Layer 10 of a small transformer language model trained on English Wikipedia (25 layers, counted from 0, width 128).
A neuron's activation on a vector x is SiLU(gate . x + bias) times (in . x + bias), where the dot is the dot product.
The model reads these tokens: " r" "are" " dis" "e" "as" "es" "," " e" "ar" "th" "qu" "akes" "," " and" " pe"

The vector x that enters this layer's MLP at each token. A number n stands for n times 0.0086.
0 " r": 49 -240 -136 107 20 -225 -22 218 271 288 215 -48 211 -79 -121 -209 50 93 -43 372 114 36 -45 136 405 -38 -99 -59 -106 -60 3 -312 -98 40 -177 71 45 71 123 -72 114 -25 -294 -39 86 70 199 61 89 -54 74 117 45 47 -216 224 -35 -65 106 121 -244 77 101 -56 4 -99 3 -33 64 168 -112 -35 3 -215 63 -67 47 47 -97 35 -115 -49 162 57 -25 216 61 15 -201 77 14 39 -76 -52 74 -337 -48 52 -87 -146 29 171 -92 -57 -107 52 177 121 -140 346 -42 -148 -19 49 -133 -87 52 117 21 39 -11 151 15 -61 128 -232 65 70
1 "are": 80 9 -247 231 28 -47 -51 -34 200 173 58 -112 209 72 -2 -104 105 121 -6 299 21 58 -227 175 55 3 38 -28 -58 20 289 -40 103 -135 145 -168 -136 20 200 -74 97 37 -59 -53 -39 117 -234 41 58 207 -227 123 -50 28 5 -25 -116 -91 63 127 -134 -146 -75 -434 71 -157 333 65 219 -199 39 -162 58 -256 -107 -109 142 183 -153 -64 30 -168 15 -65 80 -210 -63 186 -77 56 59 152 -104 91 -87 -209 -131 56 58 -109 1 262 -207 -15 -38 -27 131 68 26 -127 80 -129 56 36 -21 40 71 -298 130 30 -159 79 236 -29 -5 -70 -145 -50
2 " dis": -67 13 -218 -25 -16 -73 -116 -103 86 243 38 -171 56 167 -16 -51 -56 56 -2 -8 -89 156 256 208 349 21 -260 -145 25 -268 148 19 97 -169 -93 9 102 149 -172 -266 -84 -126 -201 -15 107 168 -48 45 202 -180 162 80 -27 148 -359 -7 165 -98 50 345 -196 145 45 84 71 -9 345 -3 117 -32 -158 34 95 -361 -43 58 -166 62 -39 -171 -101 -326 107 -213 -28 47 -137 -37 -9 -210 79 -5 -94 87 108 -219 23 -30 109 42 -59 -167 69 -62 75 -89 63 -160 -98 228 -55 -311 -39 40 -81 -48 15 231 -50 116 77 -139 41 137 -186 -129 -368 259
3 "e": 22 -26 -189 83 -22 -64 131 171 -45 156 -23 -97 131 258 87 -127 334 84 -3 80 0 162 76 77 16 -259 -50 52 130 -68 248 -52 -28 -48 -144 100 84 -105 36 -8 144 66 -196 -79 22 -24 8 83 -30 -138 8 -4 211 139 3 -118 137 -143 -104 147 -164 -80 161 48 13 -38 397 86 11 -111 -230 128 75 33 -74 -21 -90 201 189 -253 108 -83 89 -209 56 -118 25 -75 -383 -253 -102 41 -164 52 146 -162 -51 -130 154 -35 -195 88 -72 44 51 -17 49 -34 -128 103 152 176 148 75 -132 -106 -180 111 67 31 24 211 128 194 -211 -190 -153 160
4 "as": 302 -75 -204 11 -52 -171 125 142 -102 101 -22 251 -130 322 1 -87 285 154 -326 145 131 142 195 13 41 -198 -132 -128 -128 -62 18 -41 -61 -81 9 114 -183 53 -33 -109 -136 -214 -56 -95 -202 7 -252 49 -139 -198 -11 67 -23 108 197 9 2 34 238 77 170 0 20 60 -49 -160 157 -126 45 49 -182 65 174 31 -7 -78 80 -131 65 -56 211 -166 -5 -154 -3 42 -262 119 11 -16 -13 122 163 23 71 -74 26 -137 260 -31 -68 136 158 -192 17 -85 149 -104 -124 -110 -81 63 262 -75 -36 64 94 26 231 261 -9 -34 -2 42 -397 -197 53 88
5 "es": 18 -93 -185 102 75 9 -21 114 -10 -24 -188 -174 41 88 -90 -7 198 28 -77 133 62 231 -22 -25 180 -79 35 49 -42 54 180 102 -54 8 -2 -79 -71 -39 -19 5 -118 -44 -56 -298 -148 155 62 -29 0 -172 -62 125 -5 101 -9 -122 -125 20 22 43 -47 -75 -49 -229 22 15 103 -60 117 -119 -161 89 8 20 40 -92 -140 176 -55 -70 137 -73 -80 33 -23 -221 -90 58 -96 -76 -70 139 51 -18 180 -220 -40 -249 128 13 31 80 -146 -107 67 1 22 -22 -60 41 109 1 51 -58 -414 -48 24 -16 92 62 18 -48 -155 63 -139 -57 -62 36
6 ",": 69 30 -49 -21 -120 26 -210 23 16 -54 27 -109 31 46 14 -70 170 76 -116 79 4 184 -46 30 83 42 -15 33 87 8 55 -18 -27 17 95 59 -95 -34 -87 34 -45 -110 -88 -139 140 2 -35 60 -3 -77 -98 69 118 75 -33 44 -93 179 14 -15 -42 -25 -144 -326 38 -70 128 2 37 -49 -3 34 -81 -82 -24 -13 -10 90 43 -92 81 117 64 -73 23 59 59 11 -25 -109 -128 102 -17 50 107 -58 95 0 -13 -89 -25 99 -23 -110 -56 38 25 -50 -61 5 59 -99 -161 3 -200 52 37 11 -50 135 -16 -47 163 24 42 -230 81 -77
7 " e": -9 -189 -105 225 -69 -58 77 14 -60 56 44 -73 185 -10 -15 -182 202 149 26 75 -247 -34 -102 101 18 -91 -115 -83 140 -168 -5 -30 -123 -277 -218 41 135 85 134 -78 75 -110 -164 -6 -74 30 166 34 4 40 59 -42 37 -63 -127 156 -139 -128 66 132 200 -55 -47 -101 -60 -171 197 -52 100 37 -16 240 19 -15 -51 -97 109 80 133 -52 122 -213 134 70 95 13 -42 -8 -126 158 -158 -61 -25 27 -14 -189 -17 40 15 -109 -170 55 56 -86 -154 56 86 -121 -172 296 144 -87 161 -72 -41 -195 4 54 69 10 88 46 55 110 -53 -293 -77 313
8 "ar": 50 -172 -179 -98 -1 -108 180 -175 122 97 55 101 186 96 118 -233 122 -58 -266 37 0 216 -76 166 -120 125 -123 93 7 -43 247 176 57 20 -87 41 -161 37 27 -276 104 59 -54 63 135 42 48 -41 33 158 -135 241 -76 -69 -79 -87 140 -115 112 -35 103 122 173 -151 247 -117 197 -322 58 101 26 147 -45 -192 -27 139 -34 -3 -131 -251 257 13 -96 -83 -271 -56 -176 169 23 3 56 94 -59 -82 278 -333 57 70 66 -15 -134 273 -292 -348 12 -63 183 8 -135 -124 87 -102 142 19 110 -176 -103 -45 -52 -67 19 197 96 -152 70 -179 -172 -296
9 "th": 102 -79 -75 -18 186 -98 148 -209 232 38 -110 62 -36 -64 -69 -190 390 90 -108 342 82 57 0 -23 16 -96 -78 10 52 -148 54 -221 134 109 -37 334 -86 68 147 -100 -62 152 -183 129 73 -52 -151 58 -12 -127 63 33 -113 -38 -38 -110 -83 -215 42 27 104 120 -17 -257 105 -9 78 -131 33 -14 145 79 -74 -94 95 -97 -30 -15 -225 -10 -11 -147 -117 76 48 -86 26 260 -131 -186 8 36 -167 2 89 -236 -73 46 -19 -83 -64 -52 -204 -135 -45 -83 150 123 -23 11 77 -203 52 53 -127 4 80 106 202 101 243 -18 -41 22 43 -100 97 86
10 "qu": 157 -211 -166 74 -27 -141 403 36 258 15 56 79 227 -120 31 -158 296 -94 -74 473 29 -197 -62 -6 0 -43 -292 -44 -125 -169 200 -114 48 6 -147 -10 -89 118 18 76 10 -57 -53 145 -63 -28 -167 93 90 29 -173 31 36 15 85 -11 134 -50 147 -21 44 -117 14 52 77 112 174 10 32 15 88 13 -163 -132 -242 160 139 -7 211 124 -67 -87 365 188 154 225 66 36 -201 -99 57 -5 229 -49 -92 -271 189 -44 46 -209 -29 212 -38 -1 125 55 78 231 -223 169 -65 -87 175 -207 -148 -88 -101 58 88 38 -51 -135 -68 167 122 -203 -71 221
11 "akes": 20 -124 -277 134 -60 35 43 113 -8 -55 -64 -79 79 15 -54 -71 21 -60 109 78 -140 -71 -159 -158 133 -116 -113 105 -189 -4 200 12 -88 47 37 -119 -50 -158 -23 50 96 -6 -224 -43 -233 117 -70 -20 88 -48 -184 13 -99 39 -56 -58 12 -88 264 -38 70 -107 -263 -111 54 -126 261 -11 193 46 -207 18 -68 -33 -51 61 36 67 -36 113 -76 -78 52 115 -3 -113 -85 75 -56 58 -123 -12 -10 142 171 -235 233 -413 -108 147 25 56 -79 -183 78 -110 4 151 -19 -2 -91 12 -218 59 -61 -114 120 -120 21 171 -89 126 -92 -132 -33 -101 77 130
12 ",": 61 30 -116 -12 -86 29 -200 29 42 -105 19 30 2 -28 -114 -128 65 78 -25 6 -26 63 -48 -20 -2 32 7 77 -4 -90 40 -4 -76 -11 -38 159 -116 58 -102 3 -47 -103 -91 -96 83 32 -83 45 -21 -47 -81 -1 71 57 -6 -11 -28 153 67 24 -22 -53 -78 -305 46 -64 84 -54 49 -2 17 2 -7 -164 45 49 17 109 -76 -53 88 63 -39 -8 39 18 52 30 -52 -68 -136 101 -47 126 89 -15 99 -82 -10 -95 -59 30 -22 -98 -88 136 -6 -57 -78 -14 39 -13 -162 -26 -39 29 2 -9 -52 151 11 -38 122 -3 25 -152 48 -57
13 " and": 158 -145 -53 -32 -71 -49 62 86 117 -270 80 -114 -3 -174 -104 -89 -146 252 121 71 -66 35 -40 -127 52 -125 33 -43 -153 -72 -36 -41 20 27 -129 83 -26 107 27 138 63 -194 -122 -35 15 14 -28 99 6 41 -124 -45 -129 13 42 -119 -67 202 -73 117 -23 -23 113 -372 -54 -90 -4 80 18 -71 3 32 33 -190 19 157 -136 241 14 89 113 67 -54 -208 -35 -60 -18 56 47 139 34 74 80 101 22 -124 -80 -88 -54 -107 -138 51 -73 -24 -16 65 -38 -84 -7 -94 40 -64 -237 -37 -153 -70 77 19 -22 246 -136 -84 98 75 -59 -183 -49 162
14 " pe": 248 82 -112 255 -212 -4 331 -47 237 93 163 55 104 -149 -35 -163 -16 65 -178 89 -86 -27 -13 -15 150 -81 -27 257 -17 -107 -18 -232 85 -75 -9 87 50 -128 -175 -92 236 12 -134 234 -29 110 -147 -45 225 159 142 110 -90 81 -259 147 87 -77 121 54 45 38 -60 -146 75 -256 123 -79 23 215 -81 167 56 -159 -76 -65 162 -68 32 -209 -127 197 252 -17 223 159 16 81 -240 -82 -85 51 -32 -148 253 -216 -55 -127 -38 -118 -257 -28 -159 50 169 -30 -85 -71 -193 140 -88 -92 -25 56 -236 -104 -265 249 33 24 114 217 203 86 -329 -101 -171 217

Each question shows the input weights of one neuron of the MLP. A number n stands for n times 0.0016.

n211 gate (bias 0.048): -11 -47 -16 144 -101 39 69 -30 -91 -43 -67 -66 -135 67 -45 166 -164 3 -149 112 2 143 -198 -5 -99 13 -145 184 38 63 -31 91 19 62 49 137 52 49 -48 161 49 51 -22 -32 -74 -31 -31 27 -204 -7 148 -130 37 -15 24 -68 129 53 -39 36 7 -133 -99 -95 -75 74 60 92 -11 -92 0 56 246 -64 66 201 -41 -16 100 31 61 -122 56 -27 -89 -26 23 120 151 -129 95 138 -126 -23 -10 -22 61 -10 -95 -82 116 -75 -67 -111 28 -71 -52 -18 -63 91 -3 36 46 -11 -48 -45 13 -25 81 11 -49 32 -56 -90 20 86 31 -46
n211 in (bias 0.032): 125 38 0 -89 30 -109 42 -65 26 -114 9 51 -295 56 -31 54 -123 56 0 96 -31 11 96 -142 -22 -41 -8 56 -32 -174 153 152 -152 -46 100 9 -105 -70 34 8 -75 105 -124 -13 -98 -57 -80 0 11 158 43 70 174 -63 3 -210 72 111 86 132 15 -121 -95 -71 75 -87 -11 116 -70 -40 66 8 85 46 -26 74 131 -95 -54 8 30 -229 -132 23 -11 -28 -148 -20 48 -20 -72 89 151 -207 57 -21 122 -53 -69 -67 49 -163 -62 141 14 51 86 17 -3 -68 66 -25 78 129 38 -10 -75 -75 44 77 -99 0 -143 -84 52 70 215 -17
On which token does it fire most, and how strongly? 11 "akes", at about 2.4

n311 gate (bias -0.225): 6 -123 105 -9 69 -34 125 -8 119 102 -205 -8 -17 123 -189 -9 160 -191 -37 -15 115 72 46 124 24 166 0 -137 217 29 139 90 33 16 -66 -126 168 -79 17 18 -88 115 81 73 93 23 -79 50 -111 -12 25 25 -157 -66 -79 66 20 -38 55 -46 37 79 -3 -37 3 48 -89 112 -45 -194 59 -48 -77 174 137 -136 195 46 72 96 21 -52 -36 13 -71 114 149 -74 104 -76 -54 -146 113 -116 11 12 -190 222 75 45 -54 -149 -31 -42 69 -177 -141 -100 55 0 -96 -12 8 258 93 37 173 -105 -133 -189 32 -84 66 -45 166 45 54 -22
n311 in (bias -0.003): 43 -31 46 65 70 113 -167 -157 51 24 -154 38 -173 -121 112 53 174 -94 -212 124 30 -66 -79 7 106 -64 -229 29 213 44 -75 62 152 202 -67 67 125 32 81 19 10 -45 -15 -71 101 24 -75 -19 -114 56 178 88 23 -42 204 -16 -47 -92 -39 -247 36 27 -81 -64 -207 63 -104 13 -125 96 -122 42 -17 -74 20 49 -195 137 194 144 -80 165 -245 133 20 -118 36 -75 -98 10 128 148 108 -87 -39 -87 -3 -124 -331 -78 91 24 -169 -186 -32 98 -100 -30 79 -3 96 -51 -30 17 67 57 39 -15 40 63 -119 83 -83 95 -90 44 45 57
On which token does it fire most? 9 "th"

n245 gate (bias -0.287): -224 -31 167 -176 -143 -170 174 61 -39 0 -33 146 105 -188 -170 -20 -3 42 52 -171 -45 3 -75 -157 -68 114 -76 61 -92 -17 42 28 -72 -60 -46 -150 -3 -176 30 28 140 192 30 -179 125 -48 27 -34 -6 -74 246 -26 29 127 -36 -54 83 -63 42 -58 41 76 6 187 116 139 -262 201 -37 -12 -31 -73 146 103 66 -3 70 55 -48 21 -155 18 28 53 -85 16 -106 65 126 3 -118 -113 64 -39 3 258 -118 162 -165 116 17 3 57 16 82 50 -34 29 153 -28 -200 -70 -9 3 79 15 13 163 120 -62 -57 -67 22 29 118 218 204 34
n245 in (bias -0.003): 113 27 -11 -104 14 130 -104 -6 -94 -149 233 -57 31 -61 -45 42 14 54 -96 -143 -6 -110 86 -45 -79 17 -12 -60 27 64 -106 15 176 152 63 -93 -24 139 -82 197 -6 -85 15 -15 111 -102 56 73 -29 -85 -116 3 -6 -178 -50 -133 -112 11 -135 -112 -137 -271 -95 63 -171 53 -74 110 179 64 -194 -339 -67 -128 6 3 113 -115 102 162 109 66 87 -16 16 11 -41 -115 115 101 -41 0 36 0 -83 109 -78 -35 39 29 109 -54 18 -15 -34 -47 27 -190 -23 77 -19 -138 -21 189 56 -140 -120 -85 -105 158 368 -39 65 139 31 10 44 132
Its two highest activations, in order, are on tokens 0 " r", 9 "th"

n63 gate (bias -0.326): -18 91 180 117 -93 -86 -121 -48 -47 -64 63 -62 133 -24 -88 175 -42 -245 43 14 158 73 -201 -113 -286 -97 63 122 235 -49 -187 55 -27 97 13 8 -55 -122 -36 193 64 21 -17 -289 211 -23 76 79 76 -96 102 18 68 -184 -160 -74 127 -38 -39 -50 -20 -148 -43 57 -54 -39 80 32 -11 -162 77 71 189 300 18 -78 222 148 261 -83 -71 122 -120 -18 -131 40 -61 40 43 0 -25 -19 82 -54 -104 75 18 177 -176 -86 -112 -10 -50 -42 -162 -228 3 -66 87 -157 -152 -121 146 -52 85 135 -193 -17 15 -87 -105 -170 78 95 135 176 -124 86
n63 in (bias 0.068): 38 -184 -26 178 -84 -85 49 190 -38 -267 92 64 40 127 169 -4 8 115 119 -120 -21 117 -7 90 56 58 69 74 -192 23 -41 21 -170 -89 -53 -12 -271 55 150 -167 51 -11 63 18 56 232 14 -42 -82 -46 98 171 -50 -168 -79 11 -159 134 -59 -216 174 111 137 0 192 101 -25 -297 155 7 -167 -51 137 153 98 -234 -59 -145 -28 -27 73 -112 -182 -209 -191 91 222 -79 26 155 69 -71 95 -174 -14 0 75 -19 -106 65 173 94 334 -50 73 54 -100 -102 -30 273 15 -15 -89 -34 -135 -116 44 106 173 98 -132 49 105 -156 26 116 -84 -23
On which token does it fire most? 3 "e"

n45 gate (bias -0.129): -103 214 76 -147 9 26 -23 -80 27 -205 -39 97 -3 -55 -21 82 -62 12 12 -85 11 32 8 -3 -66 238 -68 -95 -116 -79 30 36 9 135 -3 -159 -11 14 69 94 -315 0 33 22 150 32 194 61 140 -116 -56 -17 -47 6 88 -73 22 -138 29 -99 -42 -12 -23 5 61 -11 -45 109 -148 111 -43 51 -146 24 -120 -38 3 46 -34 13 -117 41 60 -145 -90 59 23 -187 -128 -173 262 -104 58 -14 30 -41 6 -15 121 115 -3 -95 83 -73 -153 -21 67 6 52 -118 -80 -46 -64 -56 48 -5 -75 -149 129 -117 -45 85 68 159 125 108 -180 64
n45 in (bias -0.003): 11 -177 42 143 -86 -35 -19 -14 -37 -31 157 96 49 66 -46 -43 71 -29 -161 -31 57 14 -12 -14 42 47 70 80 14 65 2 -28 156 147 84 -112 -256 98 116 87 47 56 -95 -33 -73 -44 -71 5 -40 -18 -92 109 -7 -31 -17 151 -89 -122 -34 29 95 16 -59 68 -93 133 0 -47 -42 20 29 -119 45 33 190 -103 7 -99 114 -17 18 -160 -99 126 19 59 122 38 16 -21 -95 105 -190 -45 -137 119 193 -59 -68 -96 -36 132 94 101 107 10 -38 49 -115 -106 5 -63 133 -16 -57 2 -61 92 -30 97 17 -38 -110 -37 58 3 103 -162
On which token does it fire most? 13 " and"

n25 gate (bias -0.208): 49 -121 53 -3 -89 101 70 60 41 33 -52 230 -73 -73 -235 132 -112 99 0 -134 80 -55 -50 -29 -31 79 12 16 80 94 29 224 3 257 165 -171 0 189 38 0 94 167 111 -97 24 29 12 -127 150 73 -48 -60 197 -72 144 -34 64 -157 28 -175 -12 -124 -73 96 16 121 -141 -13 189 43 -112 -72 -247 -85 -6 126 -54 -111 129 9 -44 30 -159 124 -103 -105 66 64 156 -108 -175 196 -112 22 -6 178 -123 77 -39 132 254 36 -6 -59 -40 55 3 10 28 -111 -150 -81 -3 124 59 6 44 -24 145 23 -27 -57 -118 -70 22 -26 25 6
n25 in (bias 0.026): 9 -127 22 41 -73 31 11 -130 -80 -209 -76 17 114 -50 -3 -41 -36 -151 -22 100 -156 110 -46 9 -101 157 -84 65 -312 133 -6 -18 144 -26 108 -113 -47 6 -170 59 24 -263 -55 24 87 -62 -57 62 183 -53 -257 -68 114 55 57 57 -18 -30 24 111 -25 -35 34 -27 -212 12 119 -122 -29 89 63 52 -3 114 91 46 6 19 43 -103 79 -29 133 41 0 -44 -193 -121 -9 80 -39 -82 -140 -65 -118 -9 78 -77 -19 48 -237 -78 37 3 6 -62 74 56 44 152 70 61 68 -149 151 187 -52 247 -54 -169 29 -44 -160 68 -52 -80 -219 60
Its two highest activations, in order, are on tokens 9 "th", 1 "are"

n98 gate (bias -0.114): -39 83 93 -52 62 108 -79 29 -136 11 79 22 12 -34 -41 -66 -44 -25 123 -123 186 -8 40 155 -60 105 -21 -5 -141 -20 93 57 -87 -85 -15 -6 107 19 75 -73 -105 113 146 -49 -26 13 13 -21 19 -55 158 -218 2 78 171 165 117 53 40 14 130 185 -139 -41 73 35 -47 -140 -116 -89 -29 70 -323 48 -122 -64 64 -55 12 78 147 64 53 -78 30 -39 5 16 -79 168 -59 -81 18 30 -234 57 -202 0 33 -63 -90 -61 -50 71 -96 37 23 -41 5 -34 -64 64 128 117 109 22 8 26 -87 25 -37 54 -88 40 -38 65 27 -14
n98 in (bias 0.111): -51 -50 -66 -5 -131 -25 -17 -5 84 -61 231 65 45 58 -165 11 38 3 -47 35 62 99 3 25 -27 198 -68 121 55 64 -3 -11 -100 -195 52 -161 0 38 -56 53 104 -99 -8 -137 -65 -56 120 -37 -94 -79 -17 -8 -30 -182 -69 -116 -214 153 186 -91 -53 -40 -72 -42 179 -192 -59 -115 89 58 -154 -117 -38 -137 11 -10 -171 169 118 -49 24 18 146 167 148 -140 22 25 -97 -25 -14 111 -26 -8 -41 -34 8 -92 -51 36 -32 23 138 -19 24 -23 -77 -39 47 27 8 109 54 -187 -49 -15 36 -100 46 -3 63 112 -100 -86 93 23 46 -63
On which token does it fire most, and how strongly? 9 "th", at about 0.24

n234 gate (bias -0.222): -177 -70 31 46 -75 6 22 -99 -105 -66 140 -72 -134 -91 -160 119 -37 -156 -64 -140 -107 171 -29 55 0 76 22 -107 50 107 -53 154 128 -66 -114 -34 155 -132 -44 130 6 -151 146 -239 -12 -157 -32 -250 -92 61 -52 -60 -26 -62 -38 -74 82 -14 82 -187 6 94 -108 -30 -164 117 -40 31 208 -52 47 72 -27 192 39 -140 21 140 125 -9 93 42 -84 -45 -67 64 3 80 165 -66 16 -30 -42 -164 18 -36 -42 201 6 -53 -66 -53 -47 -166 -68 -255 6 -23 74 -98 -118 -87 76 36 137 186 -28 -221 -128 -29 -112 57 -165 113 100 -26 -16 28
n234 in (bias 0.018): -47 -53 -31 200 -205 77 21 -139 -25 56 347 -70 -21 30 -176 122 -178 -78 292 -118 138 -114 104 145 0 48 -38 -162 78 -257 133 -74 87 -40 -181 -180 7 -19 46 126 84 115 -44 -115 -216 86 -82 -180 105 85 -209 -132 -63 -187 -104 -276 -33 -143 81 19 7 -4 -58 55 -46 -110 49 195 -85 -115 -21 -92 204 32 -31 -120 -54 -140 -66 4 -240 80 84 -44 -39 75 289 160 19 -62 53 -4 243 19 -4 111 -276 -109 4 104 -120 123 39 -49 219 4 -141 31 7 15 -297 84 -122 -63 -163 -139 -131 -122 -16 -204 137 11 61 152 126 -76 -23 222
Its two highest activations, in order, are on tokens 6 ",", 4 "as"

n259 gate (bias -0.238): -232 254 184 63 84 56 64 -25 -3 -130 -3 0 68 -98 16 76 47 81 -53 -184 -137 -124 61 -282 -19 19 55 87 56 181 78 -59 -249 -62 -28 -54 120 93 -17 -24 96 -31 138 -155 -130 -161 6 -113 -9 -69 152 128 -140 -43 -38 104 -36 25 -68 -38 60 0 -128 69 -3 137 -145 130 156 -42 -53 -3 -89 164 32 -44 -135 9 196 35 -74 -153 9 -64 -13 -45 155 -113 -72 28 -52 -27 33 -121 -61 56 -95 91 -32 78 97 32 -3 42 189 -117 -60 -79 22 -257 -104 -18 17 22 21 -32 31 0 -10 16 -130 -6 126 -163 117 117 -15 -234
n259 in (bias -0.090): 335 -25 170 55 -153 -128 -165 118 -219 145 329 123 118 -42 -31 127 101 27 167 -196 -19 -135 148 -48 -3 -63 36 20 89 135 13 32 -126 -200 30 227 -85 17 215 -39 0 -97 64 -220 -19 -53 106 -71 167 -23 14 27 -24 87 -22 288 -23 75 74 -14 127 45 -152 57 165 20 7 3 148 -52 43 -258 -160 -38 24 19 3 -112 36 -22 130 57 -143 -94 10 -66 -54 10 65 3 -100 -90 48 88 -152 10 -3 112 69 103 -105 -6 -28 23 -159 31 49 -17 188 76 -40 20 22 -101 -70 -78 141 48 -60 -96 74 13 -123 124 -67 -91 0 -227
Its two highest activations, in order, are on tokens 11 "akes", 5 "es"

n68 gate (bias -0.172): -139 33 134 64 164 -76 157 31 -15 96 36 109 -90 -88 -22 29 3 -118 112 -68 122 0 -68 -48 45 30 31 25 54 250 -118 -39 54 56 -71 -3 -91 6 222 -3 35 25 3 -203 -51 -9 88 63 140 161 3 -130 -40 -44 -15 -74 -12 -145 135 108 102 26 -28 48 -85 31 -206 56 -36 64 -197 -119 -43 -95 345 -146 39 10 10 -41 94 164 -44 91 202 -13 145 -99 13 -139 22 -24 57 -95 -44 169 -3 10 -23 106 155 -27 74 -6 208 -64 43 -122 74 -31 -81 -228 53 221 -112 9 -258 -57 -43 -32 56 192 44 26 81 148 113 -28
n68 in (bias -0.056): -3 -63 -32 155 11 -66 -73 216 -9 -100 -41 -24 122 208 -124 138 57 -27 150 -55 -25 -189 132 91 -29 -58 -116 185 73 56 -21 -44 7 -86 -211 -114 -79 108 88 54 -16 -144 121 -82 -13 -40 122 22 156 35 -165 -139 -48 143 -83 45 41 -120 -174 23 -112 160 -159 34 -122 119 -112 108 179 -22 -78 -56 -31 -58 222 34 -56 -73 -42 31 -20 -143 49 -230 13 -3 7 -234 179 -69 -121 -28 -6 -63 -52 230 64 3 -297 263 178 -31 52 103 32 -70 -120 -37 -127 26 10 -72 24 41 36 -79 53 139 -21 231 -10 -91 0 -54 -94 -34 98 73
On which token does it fire most? 9 "th"

n32 gate (bias -0.117): -91 -88 105 -109 -142 180 -177 8 34 -122 184 36 -10 23 -9 -84 -135 18 102 -81 155 25 66 -75 -179 80 -6 -73 -26 126 -37 -53 29 48 39 -338 -6 0 40 44 -58 -6 197 -153 12 65 68 -41 -96 -21 84 -105 -168 -76 -168 -48 85 65 -85 34 -28 -262 -159 5 15 75 77 64 99 -144 -72 -225 -61 63 25 -38 -35 -55 36 -60 -72 38 0 -63 9 91 128 -50 -86 131 -151 3 -64 77 -63 -20 -69 96 -34 9 -131 -130 26 15 -150 -25 26 -53 135 30 -172 -18 71 214 -75 14 -226 -129 -51 230 0 -73 -211 -3 36 -29 3 73
n32 in (bias 0.140): 101 166 -24 -87 -68 63 -91 103 -14 41 78 76 13 -35 15 -74 -58 -51 -27 121 -138 -71 56 40 77 -144 -65 -150 -169 149 36 -126 90 -56 -22 -3 -159 -123 14 -32 -104 -30 88 -35 -20 14 100 -34 246 -55 80 39 -57 134 -34 -138 9 -141 -75 -48 -39 186 -139 -55 -66 50 -114 -30 9 66 6 -42 -3 106 18 117 -42 124 32 -59 -261 94 -172 40 100 0 -45 -88 -24 0 152 -35 3 253 -62 -92 -31 118 -62 -14 -53 20 157 202 -56 -77 -38 37 -59 -114 -139 190 142 -77 24 197 177 -83 -184 119 -19 46 107 163 -83 -6 15 123
On which token does it fire most? 7 " e"

n193 gate (bias -0.124): -69 -27 20 46 -126 -82 -20 168 -50 12 15 33 49 -3 20 -6 -97 105 126 -92 -40 -81 -42 -81 40 -68 -39 71 -3 87 -21 -184 -9 47 -122 -113 120 -51 -31 -5 20 -99 83 19 91 -39 152 -51 -63 -163 -121 26 -99 -176 -150 -25 165 13 -28 -156 -122 -120 -62 228 54 25 -181 -39 98 19 -24 -146 78 -3 104 -27 5 51 -18 192 8 27 3 64 -180 19 73 -6 -9 -164 22 -90 -59 125 26 -16 -38 251 -148 10 29 32 -3 -39 -94 -190 -57 -124 -15 -157 -31 -14 81 169 8 -91 -34 68 -82 63 -151 -21 -31 161 87 109 59 -8
n193 in (bias -0.061): -28 -42 -83 -84 141 136 -169 117 -93 13 103 -140 -268 -110 -40 -37 -84 -37 3 -36 117 -173 -110 -139 35 -234 77 -64 3 99 96 -182 -181 101 -57 -79 -134 15 160 -113 -27 -15 -74 67 -23 -48 -45 43 -104 -17 -139 -24 63 3 -158 -53 -23 137 114 -34 33 -137 30 31 15 -142 159 114 -70 -41 162 60 -118 72 -71 -69 120 0 -23 3 -84 43 -86 47 -141 41 -91 40 -76 103 60 -210 -26 64 31 -162 -12 18 -59 -20 -129 120 -85 -80 154 42 -157 -52 -41 62 140 -111 87 37 -3 -120 -142 -130 -179 77 -89 204 -45 -144 -39 3 57 -43
On which token does it fire most, and how strongly? 0 " r", at about 1.9

n179 gate (bias -0.229): 125 -161 -32 -38 155 -110 8 47 -25 10 47 -3 -149 64 -136 87 26 18 -52 -51 114 -6 -156 59 13 127 87 64 -19 -42 -108 26 -159 -82 77 102 -18 61 99 88 -54 133 -37 -117 142 -76 146 -23 25 91 3 -46 69 -126 255 -60 -82 27 -88 113 -90 -9 -34 112 -128 152 -109 -172 -194 176 -78 21 -283 126 -118 -204 89 12 -72 42 -33 40 9 -50 126 28 6 -160 21 52 -21 13 -223 52 -60 6 -149 135 -44 -107 -25 -34 105 15 -155 -92 21 6 93 27 27 -178 82 22 225 -3 52 -17 -199 25 -217 159 42 31 12 -48 -90 5
n179 in (bias -0.032): -47 -149 -78 -38 198 18 -41 118 122 89 63 -17 -40 53 102 0 190 -104 -166 30 66 56 -85 44 62 115 15 89 78 55 63 -154 -10 57 25 112 82 103 119 -105 -94 -55 -3 -138 -29 11 -31 -15 -225 -6 -25 -98 228 -36 60 -182 -44 14 85 132 -34 120 -92 -24 -113 66 133 -191 16 188 -115 -42 10 16 22 190 126 101 69 -139 93 -84 126 -66 -161 78 207 -124 -46 -95 27 29 -128 18 -46 -99 -47 31 -69 -170 -41 -190 6 48 -117 -157 -126 31 71 80 36 15 25 -220 -6 34 -52 -161 16 93 -70 -32 -51 -160 36 -57 -109 -165
On which token does it fire most? 0 " r"

n95 gate (bias -0.246): -155 97 171 -17 -50 -39 -41 -57 43 -7 110 250 42 -14 -54 184 -87 -32 118 -149 17 119 -145 -155 -69 55 83 156 247 -11 -10 -115 -4 -26 -64 80 -10 215 98 186 18 355 97 37 7 -114 -72 -10 39 -129 -18 14 -159 -52 82 -69 234 0 -218 68 -33 84 -21 14 113 42 -226 74 155 143 -140 21 30 186 267 -160 27 43 79 141 -101 -13 -10 33 75 -99 -4 179 -64 -92 73 -87 -64 60 76 199 -364 75 65 -151 133 -77 151 -186 -21 -13 -102 0 -57 69 -202 -161 13 76 52 -26 4 -142 15 54 -11 27 7 91 245 92 -35 63
n95 in (bias 0.067): -109 -94 16 51 112 -267 -57 -160 -79 11 63 -10 19 -38 -134 -80 -27 65 76 193 13 51 -130 87 66 33 238 21 -38 147 196 136 65 -134 215 -120 -72 160 -43 -17 -67 209 24 229 -7 49 72 31 83 103 200 240 -67 162 -7 -10 -137 -177 82 -111 164 121 186 -71 57 210 -38 -226 -52 -34 256 -88 -128 -41 25 -20 -34 -82 141 -17 77 -289 -18 -88 -159 -9 28 -90 -14 -32 162 -34 -112 200 3 -112 36 -79 47 -221 67 -10 -179 -31 -157 30 103 73 -19 -139 141 -88 129 125 81 -23 -28 -24 133 -156 0 142 147 -134 -120 -4 -4 167
On which token does it fire most? 9 "th"